Layer 5 of a small transformer language model trained on English Wikipedia (8 layers, counted from 0, width 64).
A neuron's activation on a vector x is SiLU(gate . x) times (in . x), where the dot is the dot product.
The model reads these tokens: " |" " 2" "," "18" "5" " |" "  " "|" " −" "20" "." "0" "%" " |" "\n" "|" " 2020" " |" " 2" "," "26" "2" " |" "  " "|" " 3" "." "5" "%" " |" "\n"

The vector x that enters this layer's MLP at each token. A number n stands for (n - 500) times 0.0044.
0 " |": 616,335,488,383,448,454,558,273,608,469,427,629,307,724,337,522,606,754,556,561,716,676,387,608,456,641,453,382,526,490,325,395,564,338,656,327,490,601,358,518,302,164,667,447,528,474,561,484,531,548,578,705,655,533,325,484,670,470,582,339,346,404,517,404
1 " 2": 528,464,615,90,430,522,604,260,593,482,405,541,452,613,555,642,452,655,610,526,680,424,447,509,381,618,290,360,391,584,73,720,698,594,594,317,374,491,530,714,562,254,494,372,593,446,598,400,654,365,687,662,610,519,247,584,588,481,446,572,568,468,335,454
2 ",": 648,437,664,252,470,410,659,466,612,406,276,349,490,584,397,609,548,526,473,451,574,427,491,459,429,586,252,512,511,551,248,571,496,400,582,386,602,430,753,633,431,147,822,332,566,336,585,532,655,402,445,615,595,342,560,652,563,706,640,443,493,510,476,353
3 "18": 448,524,544,402,514,319,465,375,585,632,322,589,539,397,438,539,591,590,458,354,718,446,356,721,239,710,428,224,543,313,138,571,635,439,502,655,388,522,681,710,300,471,682,424,394,399,485,337,570,362,459,655,389,430,191,728,529,424,462,410,507,443,421,380
4 "5": 572,488,478,366,458,414,583,272,607,586,227,642,541,678,435,498,467,520,522,433,428,502,536,570,373,420,287,332,286,497,277,703,421,537,537,584,475,524,632,776,412,234,603,482,711,400,514,402,768,398,546,507,529,335,263,611,430,554,267,370,712,471,460,371
5 " |": 661,381,405,344,467,503,525,361,640,523,314,642,376,638,225,586,529,572,404,546,566,631,435,645,618,564,503,485,491,506,442,467,472,371,442,430,525,599,459,604,382,24,724,487,644,372,527,502,706,489,534,536,559,549,302,521,609,573,461,261,522,419,551,380
6 "  ": 602,569,609,381,670,616,548,389,512,504,516,580,323,593,309,388,447,626,246,279,414,360,259,460,413,514,280,380,408,526,370,725,552,394,566,548,443,570,434,635,358,212,376,232,516,452,593,316,547,353,609,622,216,358,325,581,579,409,463,385,344,611,463,468
7 "|": 582,357,407,395,237,460,577,416,550,429,365,542,278,712,272,706,587,681,413,645,636,663,537,805,565,737,532,524,424,479,429,390,521,463,522,319,572,583,404,676,265,225,584,403,453,344,597,466,622,395,655,480,552,482,257,566,668,525,426,270,475,479,494,469
8 " −": 599,575,565,492,624,620,505,174,606,529,385,637,416,646,462,581,457,656,300,338,679,396,393,534,448,751,194,362,666,256,291,794,553,337,519,550,363,577,434,736,346,483,680,411,544,509,659,431,606,346,443,565,545,407,335,462,687,498,507,453,252,436,665,441
9 "20": 596,361,416,267,618,363,568,287,640,547,403,591,600,617,557,476,576,799,423,344,519,391,659,750,332,505,369,494,438,328,244,767,532,483,396,401,380,639,442,852,508,270,440,456,432,299,486,352,619,444,493,459,372,391,252,632,592,518,307,565,578,479,414,397
10 ".": 514,407,402,230,518,257,550,270,772,608,312,406,608,571,390,509,346,456,377,418,434,498,674,534,608,623,260,560,683,616,396,641,469,213,496,492,512,491,402,637,458,286,742,279,334,133,554,576,606,408,553,590,429,492,447,559,612,556,394,581,620,297,542,532
11 "0": 578,363,620,400,443,387,547,246,672,608,313,640,394,705,372,584,352,546,566,604,487,590,744,689,186,369,391,495,407,480,318,699,520,498,458,500,517,428,542,680,528,426,545,556,543,333,636,449,625,472,602,518,513,323,286,606,545,483,264,579,874,575,563,542
12 "%": 482,394,683,486,576,495,334,398,720,584,272,589,267,731,269,473,504,636,379,465,213,591,467,549,281,535,300,511,137,576,513,681,213,503,488,586,523,432,590,588,260,293,598,376,415,420,617,361,605,523,488,526,501,513,496,593,381,424,309,421,584,464,437,466
13 " |": 635,389,457,337,369,425,431,320,536,480,418,601,270,589,147,530,567,621,364,673,632,680,448,867,501,676,504,543,443,421,568,355,419,414,424,443,540,591,376,530,395,186,661,577,558,361,648,537,634,507,509,635,566,640,311,495,718,482,384,320,482,485,608,509
14 "\n": 585,399,487,484,626,455,677,341,641,387,616,499,167,652,447,351,397,702,521,536,806,674,232,701,466,596,297,427,498,659,211,544,488,303,544,421,551,623,329,480,500,312,444,299,337,531,723,486,538,486,365,602,415,536,329,593,541,402,609,503,477,260,691,358
15 "|": 526,344,422,496,341,579,622,402,614,538,414,405,225,730,414,567,386,626,448,598,642,767,467,881,565,499,541,565,388,635,263,300,648,402,537,353,412,586,393,537,259,470,569,313,368,661,537,527,453,560,506,683,630,443,150,619,432,412,532,287,506,530,646,507
16 " 2020": 422,286,421,277,706,449,584,331,567,616,341,544,248,723,543,546,400,729,580,521,454,692,577,597,233,601,313,425,327,556,452,703,554,589,537,494,440,412,461,430,448,261,522,325,215,511,714,340,584,474,595,621,396,519,282,679,579,271,456,456,463,608,526,529
17 " |": 473,503,468,339,515,465,596,235,564,580,225,490,308,598,321,393,447,601,421,613,665,482,416,709,492,516,460,600,426,462,360,488,473,406,403,467,546,516,324,441,298,203,874,453,433,626,597,492,591,432,499,650,483,471,158,489,429,407,604,304,427,646,638,482
18 " 2": 423,567,550,94,554,542,498,226,510,518,324,576,403,564,487,484,414,632,615,562,609,357,507,502,488,548,261,432,311,581,140,712,617,598,562,314,336,468,382,675,656,291,431,383,559,477,631,408,641,371,703,676,498,518,161,528,614,422,350,634,568,461,510,535
19 ",": 625,422,638,245,558,451,658,458,601,434,322,404,464,584,419,588,554,566,495,510,517,394,554,380,454,491,188,542,549,513,239,599,466,365,592,361,605,450,691,565,478,122,809,267,522,348,549,549,589,349,461,653,548,323,511,604,533,721,642,500,414,490,562,367
20 "26": 469,570,578,453,569,392,451,357,540,621,369,673,582,423,365,553,641,680,435,365,795,460,427,685,261,710,452,316,598,390,138,598,632,402,569,602,368,583,604,700,340,504,610,422,229,399,483,379,623,383,571,654,321,310,176,717,569,421,434,417,415,436,433,438
21 "2": 542,522,499,378,422,471,525,172,610,642,229,751,503,688,444,474,550,587,501,472,472,426,540,513,420,266,355,384,347,468,125,751,464,513,573,529,464,528,515,784,565,233,562,483,634,393,446,471,669,403,679,477,489,256,243,596,483,526,296,461,595,529,369,420
22 " |": 572,451,458,425,515,515,540,295,662,624,303,671,467,577,249,537,569,600,437,483,519,514,379,523,686,416,488,524,526,538,330,596,497,320,395,397,558,606,484,633,319,29,800,465,567,387,457,528,650,430,539,484,419,488,297,495,427,563,524,408,449,544,570,399
23 "  ": 542,577,624,350,670,624,494,357,479,592,500,574,353,560,318,413,507,626,270,263,375,400,237,424,447,505,334,397,458,530,302,749,583,347,481,539,460,641,491,657,404,232,363,267,510,420,529,332,548,316,705,615,159,324,370,574,565,469,471,499,350,616,466,423
24 "|": 549,436,405,382,274,515,667,430,544,489,337,554,367,677,307,721,617,653,437,612,491,544,443,576,644,498,488,491,488,505,374,545,511,354,453,333,591,540,465,777,161,161,682,454,474,418,536,522,548,358,616,387,462,477,215,567,424,450,371,361,444,614,546,462
25 " 3": 394,538,518,126,469,540,487,247,447,471,378,569,459,585,495,534,414,613,628,496,606,400,428,548,484,518,252,425,282,579,111,716,583,580,608,362,334,499,434,778,607,261,413,422,584,403,527,411,583,285,700,686,499,543,219,528,571,405,338,685,592,418,470,586
26 ".": 577,386,498,145,405,314,563,335,683,594,295,372,616,495,331,563,399,531,401,487,552,466,541,568,596,627,203,471,632,584,211,643,514,209,551,565,534,572,596,729,435,276,738,316,303,288,459,527,628,292,456,705,459,472,488,641,505,554,537,598,565,415,417,526
27 "5": 571,349,680,293,492,363,503,256,675,617,329,625,424,639,324,584,467,567,547,503,527,546,688,648,264,337,279,463,382,484,229,701,412,470,591,527,448,549,536,690,499,400,539,440,512,411,455,444,627,309,522,614,424,295,292,576,441,507,265,591,844,555,563,565
28 "%": 441,358,647,446,584,498,320,384,730,617,282,576,308,694,260,502,531,597,417,449,243,602,390,525,259,536,285,488,179,599,475,706,236,500,444,609,513,453,655,608,297,279,632,354,430,447,556,352,617,495,552,547,509,484,520,614,306,465,373,437,593,465,437,414
29 " |": 585,438,436,335,367,480,479,340,516,444,380,554,327,520,149,512,577,563,355,655,622,599,360,764,529,498,436,558,500,463,487,451,444,364,330,483,542,530,420,567,365,91,773,593,558,407,574,532,597,446,451,626,507,594,212,499,559,486,367,354,496,581,659,531
30 "\n": 529,369,576,436,652,498,650,340,630,331,611,517,222,551,405,361,412,682,447,530,735,687,213,696,443,566,251,433,532,591,233,541,408,282,458,413,568,613,353,466,594,312,368,296,259,478,657,496,484,386,370,646,399,476,334,547,537,427,608,563,462,251,673,389

Each question shows the input weights of one neuron of the MLP. A number n stands for (n - 500) times 0.0021.

n23 gate: 630,671,357,465,393,405,512,639,475,484,238,883,455,441,387,225,498,605,411,521,274,368,494,293,499,525,619,481,362,558,504,377,479,443,622,634,566,449,598,505,515,615,617,486,470,681,548,462,537,321,556,514,614,519,321,417,535,474,595,345,390,470,491,593
n23 in: 306,404,522,439,538,664,531,450,403,651,495,534,547,561,635,597,575,683,491,293,497,595,567,396,556,670,465,729,392,666,490,582,330,660,342,619,613,526,327,441,344,380,616,637,383,468,297,327,378,573,454,370,261,626,485,604,546,593,514,580,597,287,453,658
On which token does it fire most, and how strongly? 12 "%", at about 1.4

n102 gate: 596,392,571,578,539,362,539,587,296,715,606,522,518,471,501,617,580,499,580,582,584,488,547,486,362,354,547,543,891,178,545,317,418,542,664,319,495,487,404,427,510,433,403,423,420,735,406,410,368,405,577,477,605,516,636,752,493,397,367,684,414,552,460,374
n102 in: 355,700,186,352,601,547,608,559,638,313,466,623,456,473,247,386,455,306,563,531,580,366,380,627,682,500,438,531,404,583,819,567,615,550,511,644,512,603,574,513,703,546,490,385,426,523,520,547,455,478,418,414,471,342,557,389,710,490,557,480,366,369,511,312
It fires most on token 11 "0"

n97 gate: 488,601,496,487,480,312,343,531,420,250,821,640,619,569,505,376,525,580,505,638,464,520,342,561,455,523,337,496,504,494,448,547,615,394,612,577,432,641,432,433,351,553,664,443,451,306,522,539,534,330,647,441,549,424,646,513,496,534,578,567,397,583,428,571
n97 in: 490,608,583,450,563,531,650,515,625,604,730,459,470,579,570,504,571,688,569,429,360,601,582,560,578,424,608,446,531,560,410,444,476,683,566,539,544,548,500,443,541,529,486,640,398,458,429,559,640,647,348,424,478,541,467,568,487,275,638,537,396,643,558,354
It fires most on token 14 "\n"

n47 gate: 260,602,522,670,464,552,637,473,549,419,405,512,416,408,565,591,453,567,397,523,435,655,385,521,678,477,535,431,407,496,599,384,566,364,351,545,493,533,525,421,508,466,530,600,455,366,411,607,563,714,473,549,705,493,276,456,510,555,403,599,434,733,579,499
n47 in: 487,412,640,589,530,463,639,632,465,677,582,431,123,478,560,558,378,475,575,545,239,373,347,661,735,610,575,532,561,439,689,365,674,639,495,662,461,639,646,489,363,561,638,379,457,476,767,606,617,554,640,462,461,541,511,558,555,648,577,707,618,740,601,556
It fires most on token 15 "|"

n94 gate: 627,808,516,397,618,444,398,313,328,683,477,511,474,588,672,301,617,569,560,581,634,464,519,704,444,285,377,555,403,605,554,419,543,574,574,580,454,533,493,593,489,648,451,426,454,431,526,435,401,536,474,191,394,641,560,409,460,626,558,547,509,325,565,587
n94 in: 558,442,492,391,551,572,433,672,418,744,508,512,352,638,488,439,509,443,366,542,434,394,569,678,336,552,318,546,456,501,456,679,471,568,469,641,299,431,551,419,443,466,606,559,549,643,607,666,358,409,442,740,543,444,463,397,469,577,568,493,565,483,423,361
It fires most on token 18 " 2"

n62 gate: 564,684,462,416,596,608,694,426,624,312,555,490,349,365,462,404,408,609,591,609,522,641,541,506,599,599,702,451,373,500,613,493,191,461,428,536,575,477,763,367,483,437,447,470,599,527,492,485,625,483,484,319,691,425,528,285,505,384,523,463,446,415,391,526
n62 in: 676,451,677,536,685,559,270,583,652,468,553,493,480,499,565,585,439,372,516,550,594,465,378,444,334,536,288,663,543,330,365,555,474,602,455,497,626,345,361,416,314,385,368,598,480,482,497,468,655,719,371,462,635,457,391,623,636,503,480,552,597,370,498,555
It fires most on token 12 "%"

n120 gate: 577,406,634,468,567,531,631,422,433,243,528,559,675,346,572,591,628,587,448,327,456,748,567,406,522,284,376,475,542,653,514,455,571,550,493,598,442,571,628,507,530,568,647,606,569,654,565,500,402,572,547,620,468,799,694,350,432,403,677,407,326,323,278,367
n120 in: 747,438,435,384,527,440,543,456,636,424,482,518,504,593,649,615,444,723,728,489,292,502,405,593,861,629,454,257,602,594,610,773,349,300,321,413,573,504,415,365,430,461,680,538,635,616,755,486,278,524,763,597,433,600,318,578,658,500,821,400,459,649,545,438
It fires most on token 0 " |"

n25 gate: 582,401,789,487,421,472,439,423,323,537,356,571,503,447,667,228,734,541,672,386,289,377,486,500,600,374,521,467,595,361,550,349,529,794,426,593,381,629,354,540,370,509,423,547,380,676,456,359,452,593,582,498,469,604,568,443,613,564,314,593,412,554,634,488
n25 in: 424,241,625,549,707,397,390,471,522,628,511,489,362,131,286,485,590,452,520,440,439,251,350,564,538,603,345,476,482,473,621,247,558,530,590,415,562,364,398,634,321,554,493,567,281,439,504,605,497,620,648,459,628,704,546,632,529,530,656,422,631,528,556,470
On which token does it fire most, and how strongly? 4 "5", at about 0.41

n125 gate: 488,522,491,485,512,418,444,443,496,406,492,583,382,756,530,548,454,525,450,376,336,592,457,500,565,383,688,473,606,557,506,541,550,481,463,522,663,614,473,393,619,545,539,479,732,703,562,548,643,698,365,380,400,557,454,609,460,522,368,450,319,386,387,488
n125 in: 355,400,511,654,481,509,583,667,511,675,315,395,308,686,328,396,463,276,221,698,661,512,476,307,528,629,975,529,577,419,523,553,545,606,337,237,349,691,263,483,327,390,428,375,470,320,443,473,911,648,232,372,478,285,418,381,459,471,244,538,549,418,627,433
Its two highest activations, in order, are on tokens 5 " |", 22 " |"

n51 gate: 489,437,480,577,411,613,544,621,747,589,460,558,285,551,557,608,328,352,453,597,371,532,599,522,647,610,270,564,508,482,354,247,410,547,467,571,653,493,595,459,361,572,516,383,633,348,647,518,563,522,563,358,511,484,448,438,645,592,517,514,202,660,347,496
n51 in: 446,619,610,642,339,559,547,434,453,612,272,500,526,671,601,385,601,609,416,610,408,282,396,456,587,535,717,636,565,290,366,528,478,414,357,274,577,478,561,473,538,470,263,488,533,387,459,637,458,437,673,657,632,326,440,435,449,684,348,432,667,483,603,616
It fires most on token 7 "|"

n3 gate: 625,276,525,285,591,394,541,405,505,479,516,455,368,239,627,419,578,505,497,410,446,398,471,538,623,382,353,348,721,618,394,381,700,514,484,641,506,314,516,290,448,647,528,705,708,725,675,513,445,581,643,676,301,649,625,585,564,649,610,189,475,480,369,321
n3 in: 360,344,494,475,296,734,564,323,472,583,288,372,543,385,482,452,437,535,594,590,330,406,470,265,447,712,456,535,512,621,508,354,442,633,459,493,501,549,723,418,545,498,515,407,692,387,386,694,398,379,586,442,471,685,428,594,445,480,736,315,473,480,498,451
On which token does it fire most, and how strongly? 2 ",", at about 0.67

n44 gate: 465,485,412,510,622,446,447,350,450,429,662,494,479,522,351,402,610,666,496,457,439,599,592,428,440,351,440,381,664,245,461,275,730,370,564,728,482,465,693,505,352,532,477,693,399,744,412,540,522,621,479,500,386,517,536,775,419,403,645,485,283,413,269,517
n44 in: 554,497,439,412,441,559,458,598,604,693,458,596,578,455,413,626,219,338,454,524,378,480,591,391,661,542,366,658,437,408,316,436,558,450,518,462,649,449,430,497,667,481,415,495,331,653,354,582,591,534,621,669,435,353,158,442,282,560,351,439,446,688,350,668
It fires most on token 20 "26"

n69 gate: 695,378,338,454,492,512,635,581,553,549,512,431,508,581,393,476,406,654,530,543,597,517,448,282,410,667,422,368,464,352,596,410,420,662,629,317,461,555,494,333,465,534,327,807,370,488,402,493,476,280,465,531,642,443,582,556,480,503,183,568,456,429,623,407
n69 in: 548,503,598,563,515,202,659,467,409,439,381,557,522,345,388,732,426,649,593,470,436,452,483,581,549,586,799,406,247,547,329,461,356,338,373,537,476,545,620,311,317,409,478,550,474,563,585,383,507,455,744,634,583,530,519,662,559,237,502,410,433,681,513,191
It fires most on token 0 " |"

n78 gate: 429,563,547,436,547,338,644,769,404,380,527,488,387,545,465,803,446,421,598,431,602,715,426,274,383,502,614,557,471,390,481,438,448,667,511,489,331,606,401,491,448,643,499,460,282,480,419,580,441,486,513,598,385,458,560,429,520,516,494,720,470,259,325,555
n78 in: 425,616,523,410,384,539,546,582,532,451,648,609,703,431,585,592,565,424,513,389,470,494,616,621,581,482,653,369,589,467,728,738,556,298,400,263,478,342,159,469,662,445,427,662,385,397,578,606,372,553,680,237,407,581,291,631,619,410,587,486,600,521,596,826
It fires most on token 28 "%"

n104 gate: 591,545,433,419,386,470,605,569,390,715,599,616,519,758,525,644,509,505,552,581,439,637,463,276,628,743,529,384,387,556,423,478,544,411,591,432,430,528,569,549,691,519,462,665,645,430,376,734,541,415,471,719,602,386,286,596,488,539,730,529,296,567,586,563
n104 in: 519,387,489,708,386,454,557,417,548,630,425,458,531,389,304,432,478,447,512,550,379,675,513,493,407,680,514,417,532,587,565,237,494,292,487,497,501,336,413,550,779,666,543,650,598,408,338,583,435,466,524,531,695,418,345,513,623,507,688,515,364,462,372,751
It fires most on token 0 " |"

n31 gate: 457,337,454,554,459,522,449,593,523,594,343,368,438,613,559,478,584,663,612,475,342,440,499,569,562,451,413,604,406,345,758,576,497,425,531,355,527,341,467,510,465,616,480,666,412,299,385,643,483,603,472,646,829,503,388,799,517,574,715,453,475,412,351,462
n31 in: 438,585,573,435,578,501,467,487,737,511,483,469,554,392,503,232,505,368,480,536,452,477,623,609,411,342,644,479,371,563,363,459,487,429,507,505,461,799,570,334,456,240,720,446,505,397,527,259,319,543,534,438,277,406,541,347,567,446,489,460,499,305,478,620
On which token does it fire most, and how strongly? 12 "%", at about 1.1

n110 gate: 670,548,561,486,555,380,441,469,678,471,436,494,436,532,453,554,403,393,440,762,622,512,409,625,508,286,507,536,511,385,813,636,414,541,461,486,655,455,397,528,521,458,254,623,684,587,425,422,485,604,454,260,438,508,685,364,695,534,421,417,529,356,562,575
n110 in: 438,531,450,350,580,507,530,288,721,505,550,624,683,415,453,479,403,634,601,334,453,542,575,444,436,527,487,366,423,343,626,507,675,260,511,528,595,523,377,403,414,586,723,360,394,484,474,468,656,426,476,656,573,486,596,512,551,493,339,553,253,603,395,526
It fires most on token 13 " |"

n90 gate: 550,452,134,442,323,508,674,353,715,435,763,489,558,344,478,445,514,500,483,439,573,506,532,259,567,681,381,449,328,451,581,486,580,461,476,361,530,687,576,522,735,658,602,573,613,545,572,458,519,576,499,414,727,364,369,472,385,374,591,458,296,484,415,501
n90 in: 525,557,462,234,581,510,266,521,365,458,223,471,657,335,474,697,445,560,528,620,490,514,253,307,537,288,395,569,559,350,382,753,476,308,510,503,603,582,462,640,567,553,325,461,576,530,590,492,496,466,641,423,459,615,353,490,414,478,474,308,279,354,383,552
It fires most on token 1 " 2"

n106 gate: 631,685,645,316,311,586,539,547,562,449,609,562,723,549,763,362,527,373,417,538,448,574,491,449,494,468,505,585,497,490,511,485,592,390,558,357,614,746,507,376,388,346,410,447,680,494,494,456,416,729,565,606,626,518,406,498,552,371,560,723,417,431,570,454
n106 in: 569,479,578,414,591,496,811,581,291,496,457,689,759,680,503,630,352,391,419,423,438,496,278,548,484,435,411,544,577,490,412,565,713,425,621,551,515,508,596,653,649,476,650,513,433,527,594,622,300,577,660,528,458,645,603,459,259,510,546,468,412,403,553,390
On which token does it fire most, and how strongly? 1 " 2", at about 0.66

n126 gate: 663,450,627,554,512,445,386,388,493,699,441,286,479,643,611,537,593,481,803,551,524,425,476,618,454,686,407,338,660,447,617,365,384,509,731,358,555,549,560,318,645,569,509,604,510,521,582,586,377,529,342,365,438,670,471,552,684,520,431,472,342,473,514,538
n126 in: 369,607,333,311,472,525,565,625,541,876,691,542,547,651,510,386,330,485,524,468,283,546,602,631,648,709,442,337,397,597,424,679,584,593,262,507,535,492,692,498,405,429,593,494,414,593,472,771,513,556,668,417,605,215,370,183,490,617,845,314,202,596,649,561
It fires most on token 27 "5"

n12 gate: 568,532,399,552,563,592,487,497,590,310,322,599,528,514,619,544,474,683,573,467,597,183,579,386,409,344,602,582,554,405,597,277,491,649,661,460,384,437,532,465,461,580,444,466,384,628,564,299,315,653,502,353,485,638,468,639,703,756,695,476,548,268,378,442
n12 in: 505,592,378,491,485,507,580,342,504,598,580,552,654,536,636,434,691,589,384,326,411,617,563,541,491,451,316,514,512,550,665,330,519,630,511,427,519,921,609,578,485,398,598,539,801,423,502,635,618,502,621,451,507,389,689,383,485,595,386,156,506,495,636,493
It fires most on token 30 "\n"

n41 gate: 738,754,599,580,473,695,388,506,504,427,625,424,532,512,436,517,702,438,521,399,549,673,474,468,603,469,580,687,467,627,596,540,781,530,426,542,554,618,684,633,486,463,494,489,684,483,536,529,515,832,481,563,402,666,426,544,539,475,237,488,620,567,652,490
n41 in: 379,175,359,413,235,497,511,505,636,584,622,531,665,515,667,506,397,571,545,582,469,431,448,492,691,585,513,589,495,539,677,421,506,372,553,359,385,464,630,643,470,412,379,431,709,426,696,566,577,322,339,460,322,377,524,635,507,275,554,367,583,439,509,353
It fires most on token 5 " |"

n28 gate: 573,522,538,447,573,441,682,563,482,365,499,435,308,401,346,573,303,395,388,457,545,305,374,469,604,603,498,499,538,336,579,688,477,718,531,513,493,650,510,512,546,393,657,782,546,536,380,629,504,573,338,564,605,640,460,565,483,494,707,570,361,565,484,459
n28 in: 670,636,417,454,436,356,392,446,674,402,547,735,494,464,314,585,582,359,607,618,441,631,556,613,416,384,729,390,616,557,449,571,591,353,322,576,533,520,463,390,483,419,582,282,393,628,559,349,466,369,416,382,308,801,641,599,567,569,481,598,567,411,397,657
It fires most on token 29 " |"

n11 gate: 565,391,488,292,394,504,400,451,483,431,616,335,699,433,581,491,359,683,558,547,542,670,434,474,413,642,450,474,459,588,449,466,475,507,366,386,500,652,473,296,460,531,629,385,630,542,703,390,389,440,539,454,355,570,665,569,413,497,579,589,508,496,506,486
n11 in: 606,426,617,588,524,521,465,366,499,311,515,416,453,551,489,680,571,739,274,513,478,635,645,410,501,347,505,591,590,558,600,594,473,437,367,576,526,355,581,594,555,463,402,383,463,330,434,614,402,651,470,620,353,403,408,480,613,386,536,313,474,586,477,546
It fires most on token 30 "\n"

n119 gate: 562,571,430,520,622,543,521,603,315,467,254,524,428,417,409,405,201,337,663,526,500,392,443,539,543,598,559,524,560,671,488,445,371,394,423,334,492,504,496,462,524,545,348,276,720,500,539,544,455,586,496,533,461,445,557,434,438,464,492,506,594,425,561,231
n119 in: 431,662,519,503,587,479,515,481,586,659,841,451,387,526,528,454,515,484,541,478,466,606,480,854,549,553,381,628,409,643,498,714,429,474,587,321,547,491,401,286,358,499,499,496,572,567,444,700,417,558,591,504,649,446,461,468,678,511,506,495,505,468,475,504
It fires most on token 14 "\n"

n48 gate: 478,546,483,410,553,305,501,411,443,371,511,460,426,544,532,390,609,469,530,401,372,700,430,530,687,632,613,592,432,535,592,728,405,495,488,553,420,397,515,501,682,468,510,673,412,572,633,441,399,601,678,666,586,484,498,536,508,291,583,582,377,177,572,332
n48 in: 565,685,327,462,351,633,388,539,580,638,782,358,422,427,542,490,423,551,613,648,323,636,411,444,579,566,371,658,332,505,688,385,413,546,480,531,530,680,384,586,590,322,838,546,583,409,388,533,597,591,446,384,666,477,414,743,422,577,415,463,509,562,550,454
It fires most on token 13 " |"

n55 gate: 500,431,567,509,523,468,500,477,402,634,639,506,401,719,360,666,587,377,726,494,483,659,555,437,643,255,341,414,579,380,571,332,592,427,571,371,709,507,498,586,642,752,511,599,580,483,599,423,598,504,421,525,433,530,273,524,633,528,534,404,392,541,420,441
n55 in: 492,595,508,705,486,559,370,531,344,315,507,482,357,582,522,326,439,536,459,596,650,246,557,480,415,608,615,450,362,527,602,399,318,400,383,598,558,357,633,812,495,342,496,300,540,405,563,474,635,400,495,413,678,300,736,508,707,355,598,609,308,592,379,603
It fires most on token 7 "|"

n14 gate: 478,483,487,444,546,484,582,525,530,637,505,463,432,384,612,475,338,535,413,473,453,718,754,437,342,545,578,517,406,471,781,513,627,587,482,602,613,464,588,543,579,475,558,598,589,593,557,351,724,486,452,663,423,474,444,468,380,332,472,386,506,563,322,494
n14 in: 505,447,536,543,669,413,573,570,624,645,522,411,387,577,779,381,352,680,508,506,352,583,586,633,422,563,605,388,520,487,432,535,535,665,434,315,554,557,418,651,434,370,674,327,359,471,569,767,445,601,505,561,599,485,470,443,378,698,583,344,543,258,463,439
It fires most on token 16 " 2020"

n115 gate: 533,271,399,475,564,406,581,623,448,402,419,520,673,719,575,600,474,686,620,444,599,545,555,456,549,511,577,376,474,388,476,531,503,440,497,381,329,706,762,538,437,721,468,668,686,408,460,343,643,626,506,571,573,372,675,407,507,526,479,621,374,414,484,529
n115 in: 532,275,385,682,454,686,458,486,460,590,417,704,368,373,440,489,406,489,413,522,370,528,312,569,500,718,399,672,463,390,679,267,385,310,696,257,372,382,395,403,531,575,731,527,425,533,499,401,253,609,635,520,650,456,510,583,452,518,368,504,564,307,527,199
It fires most on token 0 " |"

n81 gate: 721,318,754,619,651,537,402,680,508,450,592,414,295,259,768,581,487,631,439,408,623,442,594,324,679,486,455,524,543,604,375,491,418,550,502,495,515,514,452,563,542,414,475,477,504,611,703,589,398,672,503,554,556,473,385,517,537,478,395,337,671,481,467,484
n81 in: 585,586,568,377,518,679,454,728,653,558,397,497,361,696,645,544,414,599,498,588,509,486,433,447,536,385,537,342,475,677,465,555,473,582,411,504,483,562,662,458,585,585,297,464,220,385,419,483,646,575,402,283,651,515,557,546,729,649,446,723,580,428,437,640
On which token does it fire most, and how strongly? 17 " |", at about 0.68

n8 gate: 666,401,486,418,486,568,546,545,758,513,170,351,512,538,478,418,607,374,669,488,646,514,555,477,483,728,689,654,494,396,431,426,563,564,569,497,510,566,643,255,552,376,398,406,610,602,445,684,544,478,413,524,488,597,581,494,354,444,613,310,327,507,395,530
n8 in: 328,710,300,508,489,304,473,433,429,485,541,558,443,336,408,599,560,516,296,381,547,462,538,141,448,629,584,689,418,310,463,394,356,437,392,707,846,624,542,405,372,400,587,369,379,503,636,737,681,337,294,660,484,366,596,496,517,680,622,580,675,550,404,289
Its two highest activations, in order, are on tokens 2 ",", 19 ","

n116 gate: 527,446,332,444,482,313,649,377,612,439,541,540,410,455,553,314,409,501,514,574,515,538,503,465,760,462,522,331,531,233,701,619,459,629,342,614,324,536,618,539,718,607,344,620,569,746,463,355,509,484,579,273,580,370,469,293,404,385,589,408,616,434,483,592
n116 in: 493,371,501,381,541,410,355,336,534,372,684,463,521,561,537,520,420,676,204,597,556,494,318,653,631,542,454,693,416,396,642,475,552,429,469,743,621,458,455,323,860,632,499,308,574,646,260,399,568,390,567,432,358,482,561,405,489,459,343,273,569,487,345,298
On which token does it fire most, and how strongly? 24 "|", at about 0.36

n73 gate: 407,407,291,508,407,719,410,398,742,559,576,391,675,470,534,395,414,478,731,475,370,456,437,471,606,634,506,234,342,377,534,395,598,679,592,466,372,658,697,507,372,551,624,309,349,501,616,458,304,513,478,400,680,436,561,569,578,611,447,364,443,250,344,594
n73 in: 483,504,473,453,464,366,597,477,615,541,573,543,397,617,376,629,325,910,476,443,443,349,607,253,408,583,553,560,269,393,566,476,435,451,686,596,410,457,643,412,463,260,323,497,479,546,520,525,558,373,382,402,570,380,546,575,552,521,575,701,570,356,487,575
On which token does it fire most, and how strongly? 28 "%", at about 0.69

n89 gate: 373,576,523,634,479,591,494,618,470,573,542,651,405,438,705,637,419,513,523,484,691,456,290,436,629,381,519,655,604,406,484,478,478,425,476,424,587,564,547,341,465,265,229,386,369,459,306,342,567,370,232,537,567,414,694,286,456,311,417,464,513,469,561,544
n89 in: 420,520,468,521,597,397,469,379,586,597,550,415,439,429,536,292,471,422,503,461,542,433,740,691,542,468,529,653,421,711,441,325,518,751,380,603,388,530,420,512,273,488,458,431,544,389,576,693,646,416,455,403,437,549,326,804,605,627,618,489,684,480,468,320
It fires most on token 14 "\n"

n88 gate: 326,447,459,274,696,386,836,806,479,514,383,532,484,428,439,504,396,555,470,376,346,519,603,361,565,487,571,568,469,419,425,352,542,460,376,543,478,433,206,441,478,497,530,662,654,658,527,506,398,600,483,559,464,503,524,564,474,526,506,293,356,509,443,676
n88 in: 507,452,347,484,506,710,627,585,449,392,324,630,568,456,636,427,484,480,544,456,470,524,490,456,527,396,544,342,620,495,610,340,559,463,546,507,342,369,209,538,328,351,494,549,476,724,666,367,519,356,719,473,596,585,611,505,566,537,489,338,496,627,499,501
It fires most on token 17 " |"

n40 gate: 671,483,495,513,438,394,319,647,572,493,358,479,365,439,521,332,442,452,611,529,535,502,456,320,376,527,456,482,584,335,472,427,475,646,713,515,566,515,477,635,412,301,256,482,421,563,517,411,392,552,561,450,652,629,527,555,798,530,593,482,512,502,763,561
n40 in: 461,474,545,542,345,530,590,545,643,568,454,450,541,470,377,294,607,407,507,305,583,386,414,572,552,374,508,617,405,662,593,563,511,463,365,548,578,535,523,537,436,541,424,396,463,642,446,323,668,432,434,637,385,364,542,198,315,304,315,611,556,545,398,504
It fires most on token 6 "  "